Layer 2 of a small transformer language model trained on English Wikipedia (13 layers, counted from 0, width 64).
A neuron's activation on a vector x is SiLU(gate . x) times (in . x), where the dot is the dot product.

Input weights of the MLP neurons that the questions are about. A number n stands for (n - 500) times 0.00084.
n10 gate: 450 324 602 520 456 656 676 523 592 467 237 531 735 590 659 507 479 627 457 286 400 479 551 469 558 206 463 487 643 562 378 707 414 640 259 558 504 720 404 422 467 502 443 713 618 519 392 550 701 505 304 705 514 377 313 456 469 555 766 384 661 537 446 373
n14 gate: 415 565 407 439 413 607 370 559 573 705 438 297 663 458 507 622 563 669 389 631 555 406 482 644 545 508 691 507 829 396 591 333 426 696 350 579 310 546 702 578 570 573 578 433 372 487 443 450 583 633 721 429 465 604 435 775 490 819 648 556 492 615 614 568
n16 gate: 51 508 548 618 388 652 397 573 167 270 275 535 401 489 520 567 409 450 380 366 426 697 482 631 398 385 598 741 418 184 624 640 308 484 440 359 387 439 594 565 311 428 325 512 441 354 467 808 514 623 606 677 405 549 477 379 464 300 471 643 689 305 507 654
n22 gate: 432 308 503 532 399 419 460 392 616 596 434 573 396 477 575 388 343 339 770 545 728 421 308 538 302 519 525 741 492 693 847 413 480 562 409 384 655 418 529 479 606 397 714 561 514 613 534 590 546 575 497 383 714 495 425 754 422 491 499 343 405 486 578 555
n24 gate: 729 567 515 548 690 657 396 514 542 586 633 542 547 268 532 565 418 531 417 921 678 439 296 176 263 397 753 536 438 267 482 579 556 317 597 475 550 443 500 670 529 487 419 488 595 526 397 589 611 569 566 471 611 497 477 462 504 294 509 583 324 423 643 702
n41 gate: 554 617 533 565 794 528 505 403 454 482 510 448 370 426 493 548 552 668 588 643 718 561 241 199 387 433 474 654 563 410 577 559 245 245 507 837 518 340 568 494 482 400 473 729 344 213 325 539 414 664 395 487 519 562 616 406 407 363 524 748 346 545 516 317
n47 gate: 479 397 303 630 312 590 518 417 401 476 591 620 450 506 520 623 227 350 238 564 704 545 308 405 426 486 357 546 539 312 286 666 756 540 497 519 256 579 497 418 381 471 456 417 479 406 823 334 305 645 472 461 617 604 135 549 528 588 482 527 525 629 231 536
n53 gate: 264 658 378 608 424 637 559 387 349 665 730 496 502 518 634 635 681 401 427 586 613 526 343 449 625 461 787 314 602 638 449 323 531 376 579 588 488 346 501 589 245 602 394 456 524 499 493 442 502 415 619 611 462 463 479 786 690 766 397 539 392 579 607 584
n91 gate: 244 544 576 630 411 505 490 441 336 174 446 558 474 817 492 793 354 487 371 593 498 386 474 658 435 558 460 667 346 246 382 698 218 592 480 507 365 532 310 366 499 517 796 637 654 531 573 471 435 678 678 523 560 512 761 263 563 547 308 571 334 863 442 730
n95 gate: 623 489 269 619 562 523 497 359 185 846 656 532 504 702 620 450 661 269 335 229 405 435 661 624 642 467 637 446 528 268 617 423 352 396 376 626 570 713 752 604 377 530 628 660 441 341 443 518 497 438 427 163 326 598 413 739 462 477 510 354 631 639 544 278
n98 gate: 429 522 680 650 647 774 411 435 559 462 200 668 631 646 327 641 430 534 534 639 387 616 463 645 442 498 586 587 784 740 525 667 268 330 417 567 611 379 525 336 481 628 639 435 648 473 499 557 562 369 658 284 500 667 669 527 550 496 350 529 370 640 403 611
n101 gate: 466 390 359 523 290 749 342 375 608 471 314 394 719 591 650 342 523 530 663 670 632 677 530 588 487 461 461 548 666 608 316 705 638 423 625 481 275 238 274 480 238 332 668 619 473 597 323 647 615 388 348 452 478 614 660 612 464 354 599 548 537 437 370 509
n109 gate: 664 477 143 830 368 436 552 335 564 655 327 459 681 669 407 203 440 371 673 715 271 631 305 403 441 240 664 434 576 434 293 374 854 251 428 504 663 452 717 433 316 582 564 461 605 348 554 550 717 537 797 534 578 359 395 492 554 405 621 607 489 482 325 556
n160 gate: 349 514 444 685 468 594 637 634 428 439 486 376 503 435 397 384 504 662 530 644 321 284 747 563 593 577 479 443 411 394 461 674 452 544 549 351 549 472 692 726 448 401 361 565 649 512 435 622 241 422 448 792 413 559 344 657 835 588 577 378 790 556 334 428
n161 gate: 428 471 264 569 610 431 462 490 408 572 512 304 634 845 637 436 274 542 388 567 444 567 588 405 262 404 471 610 466 293 314 598 417 522 500 706 710 545 490 499 543 411 524 365 526 456 578 445 264 637 638 525 184 569 424 597 149 424 725 745 327 483 527 532
n165 gate: 356 641 309 453 688 824 690 273 569 514 509 547 735 855 419 510 470 462 822 372 641 653 415 450 498 442 458 515 699 588 418 674 593 431 511 466 785 530 714 724 128 444 438 645 452 421 338 633 583 472 656 556 500 538 575 311 613 442 433 518 408 369 544 432
n174 gate: 252 509 537 613 654 642 340 548 303 523 424 610 384 499 573 308 503 553 413 662 370 422 500 550 393 487 697 564 114 237 559 973 181 559 551 490 379 539 402 398 605 653 531 574 738 494 403 339 601 842 501 675 412 939 507 512 546 501 417 656 695 266 158 537
n178 gate: 603 457 248 570 699 651 428 246 389 525 351 479 349 374 539 713 533 383 348 597 368 624 448 446 573 359 652 440 330 673 487 752 627 362 709 894 572 590 454 503 673 521 383 642 374 473 444 446 721 425 510 391 662 641 558 424 602 450 547 645 295 266 498 357
n187 gate: 325 598 434 698 553 355 570 580 532 497 519 538 293 521 629 665 580 555 566 491 647 509 361 514 516 447 759 323 312 124 543 694 460 627 405 523 404 617 360 722 447 554 429 493 381 416 573 269 577 608 733 466 505 577 244 440 493 255 483 804 682 499 487 619
n10 in: 486 597 473 517 439 498 569 668 434 403 523 554 590 501 343 531 485 492 410 550 384 592 611 748 478 367 425 399 525 349 394 658 578 561 603 242 188 487 434 604 456 475 481 492 757 534 295 490 616 507 483 489 391 527 386 369 409 420 572 576 611 371 412 452
n14 in: 342 504 659 368 405 476 588 426 492 457 643 373 432 439 528 524 557 680 396 654 462 664 705 538 497 451 792 542 497 507 701 225 373 524 480 640 461 477 619 378 575 325 454 448 403 563 392 558 450 319 486 299 432 525 596 633 356 528 623 551 487 464 323 530
n16 in: 220 386 582 499 291 473 310 582 473 386 325 659 509 599 450 281 625 529 569 572 540 681 550 614 375 401 385 514 449 249 475 768 355 452 467 356 331 320 611 526 436 421 464 220 471 270 225 673 658 605 533 553 437 399 300 482 355 363 407 410 635 217 518 544
n22 in: 428 503 615 408 386 362 387 525 420 285 561 416 471 716 388 499 631 430 501 638 632 329 531 582 516 685 557 541 475 707 611 344 412 511 600 441 540 531 651 375 608 555 367 531 574 520 287 649 556 466 509 479 479 597 304 347 475 412 474 629 764 407 507 590
n24 in: 318 390 453 319 480 674 585 222 577 553 545 605 613 516 530 709 496 511 481 438 315 442 572 516 505 601 514 568 456 551 313 410 712 432 494 382 582 450 461 365 432 480 592 719 634 454 638 544 489 365 717 520 451 536 598 651 422 561 391 385 451 686 545 584
n41 in: 577 512 444 463 495 597 616 452 606 436 493 479 690 397 506 461 243 363 367 500 457 549 455 517 660 679 503 451 539 597 309 301 524 559 636 313 441 597 266 654 625 281 405 395 653 527 628 606 678 537 239 455 500 542 416 655 582 668 404 400 448 293 432 555
n47 in: 701 405 394 610 287 536 533 527 580 544 538 402 546 468 622 493 501 544 457 428 429 527 410 530 357 405 389 431 519 657 562 319 556 659 305 356 512 572 528 612 366 309 527 645 320 587 492 338 557 483 695 574 570 336 693 366 224 374 568 396 325 242 506 420
n53 in: 425 463 525 341 314 645 553 544 512 476 407 440 310 434 431 642 390 792 304 445 497 760 443 431 866 649 630 387 521 630 538 425 460 539 536 660 694 534 461 544 750 515 391 569 388 541 546 612 464 534 426 563 642 559 604 351 555 535 347 526 629 560 719 652
n91 in: 445 619 566 489 732 526 583 286 849 505 620 453 327 559 352 449 615 460 587 360 636 549 430 386 618 302 548 342 550 545 257 506 504 458 523 546 613 486 636 494 559 254 573 512 374 586 529 563 493 146 515 521 530 692 641 542 583 641 524 455 591 374 510 295
n95 in: 621 528 573 427 318 620 554 223 435 554 571 560 321 710 289 543 345 551 438 646 299 456 503 282 494 409 395 576 337 542 495 694 509 444 491 505 565 552 395 499 470 353 705 471 468 377 639 626 628 492 365 565 744 517 458 604 596 438 401 606 360 553 444 658
n98 in: 555 484 540 576 375 491 337 465 651 820 348 489 549 394 302 581 338 573 724 637 588 543 570 344 530 506 636 590 573 617 430 455 532 511 575 403 173 410 361 620 597 716 548 323 579 444 508 463 477 619 682 448 613 576 650 276 397 310 457 441 426 265 356 635
n101 in: 491 556 655 539 658 699 431 589 423 659 378 404 473 614 455 611 584 435 394 609 306 473 701 407 338 687 552 533 553 519 321 420 397 371 403 445 494 677 575 393 393 377 623 579 553 541 345 467 362 376 433 554 636 570 624 567 721 437 553 754 491 498 487 608
n109 in: 714 755 305 544 531 422 439 445 468 637 323 459 435 470 230 463 371 496 437 597 357 743 563 451 556 320 415 462 726 327 311 480 732 460 641 176 364 531 602 636 579 449 604 487 519 677 532 515 633 565 539 493 560 670 445 475 496 394 696 595 322 425 549 688
n160 in: 427 631 632 491 186 475 611 492 669 436 449 675 607 489 371 624 598 576 435 487 577 393 419 565 650 543 508 491 677 642 566 413 520 295 428 354 486 343 690 597 532 692 513 640 398 676 404 393 571 642 526 420 443 342 618 409 517 595 588 599 602 229 393 400
n161 in: 543 452 635 560 768 632 465 485 433 335 456 630 500 627 291 528 848 452 379 438 274 423 433 392 568 469 494 562 407 450 551 535 390 286 521 550 529 605 574 550 488 654 530 632 379 411 442 327 724 662 513 501 528 571 599 560 651 261 571 512 579 538 598 514
n165 in: 208 651 428 492 528 562 659 565 501 559 639 539 352 677 294 540 480 517 710 463 756 703 502 635 632 564 422 565 423 282 528 646 525 648 241 369 473 400 533 683 386 665 273 442 557 751 438 464 505 532 630 338 552 552 219 420 292 503 589 623 466 472 556 575
n174 in: 464 591 517 550 651 522 341 653 561 401 618 480 614 436 787 329 457 387 726 719 380 437 787 430 482 378 588 500 485 585 551 419 644 392 243 586 219 386 358 507 498 546 654 442 451 349 366 540 320 454 467 444 618 553 404 639 486 595 412 411 412 433 338 375
n178 in: 389 476 507 380 313 361 519 479 442 430 573 661 559 521 752 631 209 464 688 508 359 489 586 656 699 390 425 566 595 453 562 376 480 410 435 550 412 400 583 559 451 415 697 575 509 362 348 429 565 462 554 380 366 511 487 598 676 431 560 584 523 395 514 382
n187 in: 493 401 517 685 577 380 513 532 422 615 527 277 427 675 498 501 370 355 725 385 655 476 513 818 337 756 497 368 498 381 292 413 457 411 539 412 551 564 521 426 300 300 598 439 418 424 347 438 489 495 644 488 632 356 692 687 415 480 501 359 470 452 388 616

Each question shows a token from some text and the vector x that enters the MLP there. A number n stands for (n - 500) times 0.0093.

"en": 517 593 623 341 670 401 605 468 665 558 398 581 273 400 531 408 503 561 644 491 497 448 554 520 511 667 581 382 539 556 511 508 458 420 389 263 615 554 521 333 557 516 484 538 437 421 515 443 429 515 550 509 432 402 517 497 374 705 433 585 466 553 564 529
The neuron with the highest activation: n10

"old": 548 583 567 456 543 369 569 421 491 324 566 401 486 575 595 440 569 454 503 628 563 742 575 497 554 696 488 324 473 607 526 701 523 482 467 330 387 609 486 484 605 678 504 369 360 543 533 487 493 509 522 522 542 358 425 461 472 671 503 622 555 436 521 374
The neuron with the highest activation: n24

"Apr": 605 428 583 508 327 379 625 492 503 465 675 537 503 469 415 536 575 402 555 529 540 396 492 349 399 536 367 482 482 399 418 550 513 517 437 517 344 473 539 329 455 456 448 441 595 407 438 433 577 420 574 585 535 266 481 492 529 288 540 533 375 489 591 673
The neuron with the highest activation: n47

"wind": 496 549 479 319 431 303 512 398 573 364 438 533 442 453 529 639 558 349 576 571 480 520 521 581 572 601 309 349 511 507 582 504 447 434 480 450 381 633 477 453 584 559 552 324 515 598 487 456 496 540 574 545 474 392 312 531 444 609 566 545 475 527 438 392
The neuron with the highest activation: n101

"Or": 632 448 676 327 324 461 604 484 577 415 682 637 497 586 364 490 618 422 500 495 411 445 450 318 420 465 298 479 530 456 413 541 510 623 525 527 553 510 526 422 453 489 472 465 395 364 602 344 455 474 478 543 449 432 413 485 436 610 637 513 363 428 477 513
Which neuron fires most, and how strongly? n47, at about 0.88

"em": 521 546 650 288 518 440 628 403 636 434 429 544 523 460 412 375 571 440 493 462 348 494 493 383 507 524 449 522 486 504 345 608 382 594 564 527 475 495 470 321 551 508 585 477 542 454 695 493 426 460 489 578 543 334 513 463 373 583 542 310 579 360 426 393
Which two neurons fire most, strongest first? n165, n178

"ing ": 389 727 652 344 530 589 467 375 462 580 510 572 397 445 329 500 350 579 561 579 474 492 440 554 426 427 536 612 468 470 570 599 455 324 568 348 435 524 348 475 529 536 477 321 472 436 441 506 538 628 536 263 661 563 470 462 514 362 470 576 427 429 464 551
The neuron with the highest activation: n98

"ten": 516 547 523 266 617 393 588 504 714 569 576 519 508 533 560 427 526 462 559 584 545 438 492 566 291 517 644 475 527 548 424 472 583 382 528 302 484 564 349 412 463 320 462 408 456 488 432 519 406 306 566 569 526 306 454 522 402 581 433 602 458 567 547 527
The neuron with the highest activation: n24

"to ": 478 636 546 315 309 525 377 491 441 576 593 662 558 639 538 682 505 521 643 570 411 418 514 465 516 558 465 598 466 660 565 415 575 423 562 474 465 374 474 541 616 427 497 461 376 424 357 479 477 590 386 429 453 515 506 527 574 554 432 273 443 387 645 507
The neuron with the highest activation: n22

"3": 486 377 692 489 510 572 557 587 509 601 558 427 528 475 553 509 570 520 570 550 515 435 550 486 473 697 466 481 563 388 572 376 592 585 604 337 495 479 567 284 520 433 359 389 443 451 284 481 429 511 586 639 555 485 486 499 524 525 542 649 401 552 650 318
The three highest activations, in order: n14, n95, n109

"8": 559 384 701 336 470 542 490 557 576 523 517 498 592 527 642 482 534 496 476 565 619 402 512 445 370 640 561 558 465 508 576 452 554 478 556 388 428 516 656 320 524 459 462 406 447 459 389 463 546 518 627 632 500 460 443 518 534 453 455 680 501 480 721 320
The neuron with the highest activation: n22

"rem": 487 519 519 326 496 311 627 333 595 441 358 594 472 657 600 570 582 423 460 563 597 563 562 501 589 758 471 396 482 546 566 573 530 513 337 327 443 510 384 288 439 391 644 429 450 506 410 603 484 429 495 470 512 491 469 574 421 375 509 504 370 511 482 414
Which two neurons fire most, strongest first? n22, n101

"and ": 411 570 564 310 479 468 429 374 371 561 627 524 422 731 401 394 404 512 547 534 492 546 516 428 593 427 402 568 473 509 439 456 371 512 454 528 428 440 528 401 599 473 491 412 332 264 458 527 547 523 314 549 545 409 473 567 367 632 378 481 473 531 518 523
The neuron with the highest activation: n95

"Republic ": 710 440 606 328 491 424 476 613 620 509 585 505 513 515 433 658 501 433 470 510 410 501 383 465 409 436 460 554 415 503 422 513 353 534 587 452 482 611 455 355 397 593 394 468 416 372 405 302 516 505 368 526 595 458 428 461 679 559 425 601 409 379 498 611
The neuron with the highest activation: n165

"lo": 503 574 582 496 526 325 591 522 673 522 360 542 512 449 642 616 566 552 549 445 449 608 574 577 446 713 368 337 363 474 661 383 458 414 562 387 448 519 388 418 453 383 608 491 498 553 406 469 486 392 582 697 643 327 476 395 521 509 497 580 370 611 466 507
The three highest activations, in order: n187, n161, n165

"\n\n": 492 419 548 326 456 499 370 627 484 509 474 496 452 528 446 406 461 666 668 537 630 504 576 543 376 453 499 395 479 409 622 478 532 627 394 412 497 254 427 567 546 607 486 455 431 473 386 557 684 498 697 519 595 530 451 416 525 548 451 513 536 450 418 555
The neuron with the highest activation: n16

"Tot": 534 442 564 364 393 459 489 503 606 448 658 528 438 392 608 405 602 502 558 620 424 520 538 523 279 574 331 521 411 390 364 494 502 515 500 291 486 576 488 430 352 404 457 289 510 541 483 437 547 488 467 595 479 358 445 625 555 605 672 578 394 628 481 532
The neuron with the highest activation: n98

"ley": 368 538 652 228 496 375 456 553 533 446 518 504 484 526 591 631 593 471 550 560 476 528 434 531 473 546 449 400 414 501 439 402 461 498 680 412 531 640 639 534 555 598 454 359 542 624 484 379 448 439 632 532 451 351 469 511 480 773 517 487 390 543 445 514
Which two neurons fire most, strongest first? n14, n95

"the ": 568 515 670 485 443 517 403 314 427 463 553 706 426 331 434 398 503 636 499 562 428 479 609 568 596 489 578 326 436 482 479 374 578 572 443 370 558 530 475 514 600 452 474 379 391 359 374 487 619 511 379 609 500 565 549 534 574 471 424 427 503 417 444 516
The three highest activations, in order: n165, n174, n160

"|": 453 713 485 367 508 472 570 334 516 432 585 489 543 614 365 662 498 528 453 424 515 488 641 530 548 401 431 255 544 446 476 622 577 602 425 371 475 350 483 516 394 448 425 367 720 380 401 533 442 508 486 491 498 468 544 459 411 570 420 437 464 653 625 537
Which two neurons fire most, strongest first? n165, n91

"ittle ": 516 482 491 418 571 416 483 514 443 546 558 570 443 447 564 394 534 475 495 507 523 383 427 480 590 584 492 398 454 452 513 591 461 615 455 388 691 623 541 455 506 505 473 198 513 493 362 536 428 574 314 319 633 498 567 678 571 608 537 587 637 391 572 513
Which neuron fires most, and how strongly? n98, at about 0.31

"2": 519 475 708 473 577 518 533 588 519 603 547 349 579 543 434 561 519 553 571 571 548 565 494 482 489 728 415 550 615 359 451 389 610 656 472 245 446 535 410 356 545 492 380 422 549 504 353 527 513 387 582 579 517 452 481 454 565 562 478 598 409 597 703 408
The neuron with the highest activation: n95

"199": 509 457 579 457 416 435 565 659 442 630 571 465 697 601 418 447 514 551 557 526 641 444 503 304 456 494 407 465 527 487 457 498 644 524 351 347 466 566 436 376 591 476 438 426 513 320 484 556 597 360 530 646 675 316 411 486 494 472 361 576 454 608 545 512
Which two neurons fire most, strongest first? n178, n161

"Silver ": 627 469 467 384 627 309 483 553 507 613 634 559 479 489 380 503 456 389 597 600 574 448 559 471 523 548 473 504 571 446 539 567 557 444 467 363 630 688 587 443 409 438 381 234 332 404 406 454 553 460 442 476 683 477 447 507 389 504 443 543 561 519 578 622
The neuron with the highest activation: n187

"as ": 589 634 629 490 392 519 382 412 523 528 497 590 358 515 668 515 470 563 512 522 477 510 577 517 553 541 453 636 448 539 548 609 429 601 545 230 409 311 367 355 444 523 515 476 472 448 385 565 577 442 314 471 535 448 424 462 732 628 453 455 533 506 428 558
The neuron with the highest activation: n174

"l": 445 419 687 309 552 269 642 508 604 472 510 541 495 445 630 568 533 433 463 490 515 449 533 451 613 707 445 454 652 634 446 456 524 526 315 482 539 507 460 382 496 534 509 382 417 520 453 545 346 733 535 597 481 401 491 517 379 524 534 514 476 502 474 422
The neuron with the highest activation: n109

"ted ": 321 731 580 316 564 484 534 520 478 428 433 537 442 524 348 613 513 527 551 542 516 395 499 549 561 575 621 473 430 423 468 623 482 413 547 421 500 488 233 520 589 388 518 336 513 531 363 608 451 595 481 318 621 515 466 423 391 322 453 650 474 451 417 500
Which two neurons fire most, strongest first? n16, n98

"est ": 517 513 559 292 683 590 563 450 428 559 477 527 436 539 431 498 574 414 556 574 324 476 523 458 524 578 454 355 531 406 437 633 531 463 598 306 552 618 525 414 513 453 416 331 410 354 432 650 465 695 337 409 664 572 489 597 577 477 520 491 536 311 422 440
Which neuron fires most, and how strongly? n95, at about 0.36

"Mov": 591 549 601 504 563 356 527 640 555 538 450 614 490 392 311 522 568 586 574 520 582 493 515 401 428 518 409 499 398 491 426 640 567 469 398 413 397 633 391 394 425 498 434 321 461 582 637 493 623 474 496 605 557 399 342 536 514 411 458 413 378 500 516 626
The three highest activations, in order: n178, n14, n53

". ": 520 570 608 222 425 533 489 483 520 492 408 429 447 558 481 470 412 642 526 482 567 504 449 574 446 640 419 251 445 496 531 477 576 732 469 477 513 395 463 487 547 444 561 568 474 603 333 558 710 586 506 474 537 505 491 502 573 544 400 492 429 354 436 431
The three highest activations, in order: n161, n22, n165

"in ": 576 554 549 322 365 566 488 403 453 568 609 535 368 555 499 536 406 369 649 528 421 319 679 563 478 538 443 676 509 511 465 536 586 502 547 449 505 430 429 369 523 481 432 480 556 302 336 347 507 683 324 489 462 494 505 539 618 519 490 590 571 404 350 509
The neuron with the highest activation: n174

"| ": 597 485 534 375 526 360 443 505 567 500 525 534 506 506 456 547 543 470 279 537 444 543 614 560 483 483 474 460 518 531 583 514 496 563 405 598 522 374 550 477 660 494 555 319 591 439 531 558 798 432 547 525 568 628 648 489 581 417 524 458 516 482 482 541
Which two neurons fire most, strongest first? n165, n98

"E": 506 385 790 444 464 407 532 381 523 452 633 639 553 422 469 494 637 518 424 433 373 533 559 450 504 650 393 494 439 558 496 565 461 515 395 506 449 590 452 640 352 494 488 402 435 365 426 557 479 422 474 568 571 421 443 329 435 564 423 521 443 502 622 542
Which two neurons fire most, strongest first? n109, n16

"ization ": 630 657 611 313 572 533 512 612 592 590 526 464 481 429 429 522 442 526 559 392 530 527 490 408 432 534 426 582 456 536 434 543 349 483 497 419 530 593 400 548 391 568 460 328 501 406 499 326 618 587 323 470 660 554 435 553 622 388 403 618 475 350 508 525
The neuron with the highest activation: n41

"an": 508 558 591 397 640 364 662 512 682 520 441 477 473 344 386 471 498 636 706 470 443 478 637 540 466 416 470 509 455 526 596 310 436 492 445 366 581 573 532 401 515 700 562 531 660 592 411 460 400 446 477 599 558 399 489 488 500 649 520 534 342 581 479 552
Which neuron fires most, and how strongly? n16, at about 0.35

"ton ": 533 523 569 67 469 385 498 505 548 555 493 565 416 447 410 689 519 473 510 593 576 457 497 500 520 533 562 386 405 440 510 435 436 568 598 423 512 646 456 527 453 558 508 369 514 635 384 438 510 543 359 395 576 488 434 452 501 554 416 453 600 462 536 541
Which neuron fires most, and how strongly? n47, at about 0.17

", ": 533 597 598 372 526 510 438 502 463 486 531 439 426 408 449 462 542 527 592 537 665 528 483 485 445 361 358 489 790 540 465 382 572 669 600 510 426 418 450 574 513 446 519 493 469 373 384 691 612 427 402 480 601 345 570 456 642 421 417 562 380 365 477 472
Which neuron fires most, and how strongly? n41, at about 0.67

"els ": 539 695 661 243 609 450 484 550 537 526 386 510 527 422 584 610 509 492 449 511 560 644 423 545 577 607 496 445 528 573 553 489 395 404 595 292 451 624 297 433 423 555 418 341 526 400 339 422 513 523 397 514 633 561 508 507 535 429 410 534 458 503 425 456
The neuron with the highest activation: n98

"his ": 479 516 542 513 439 558 499 492 481 620 481 591 493 433 427 435 601 605 534 705 515 459 654 566 628 619 560 424 467 618 472 579 587 441 594 319 383 501 464 461 520 538 431 361 325 443 311 590 446 458 380 491 583 574 535 586 622 694 413 407 471 464 300 508
The three highest activations, in order: n160, n174, n101

"lev": 599 614 555 466 476 391 587 519 638 539 442 532 519 434 476 487 599 418 551 520 579 648 453 507 398 575 400 609 258 498 557 472 481 394 543 228 430 457 339 343 564 333 482 345 465 530 538 254 464 484 577 633 465 514 518 598 594 491 600 588 401 556 428 542
Which neuron fires most, and how strongly? n53, at about 0.24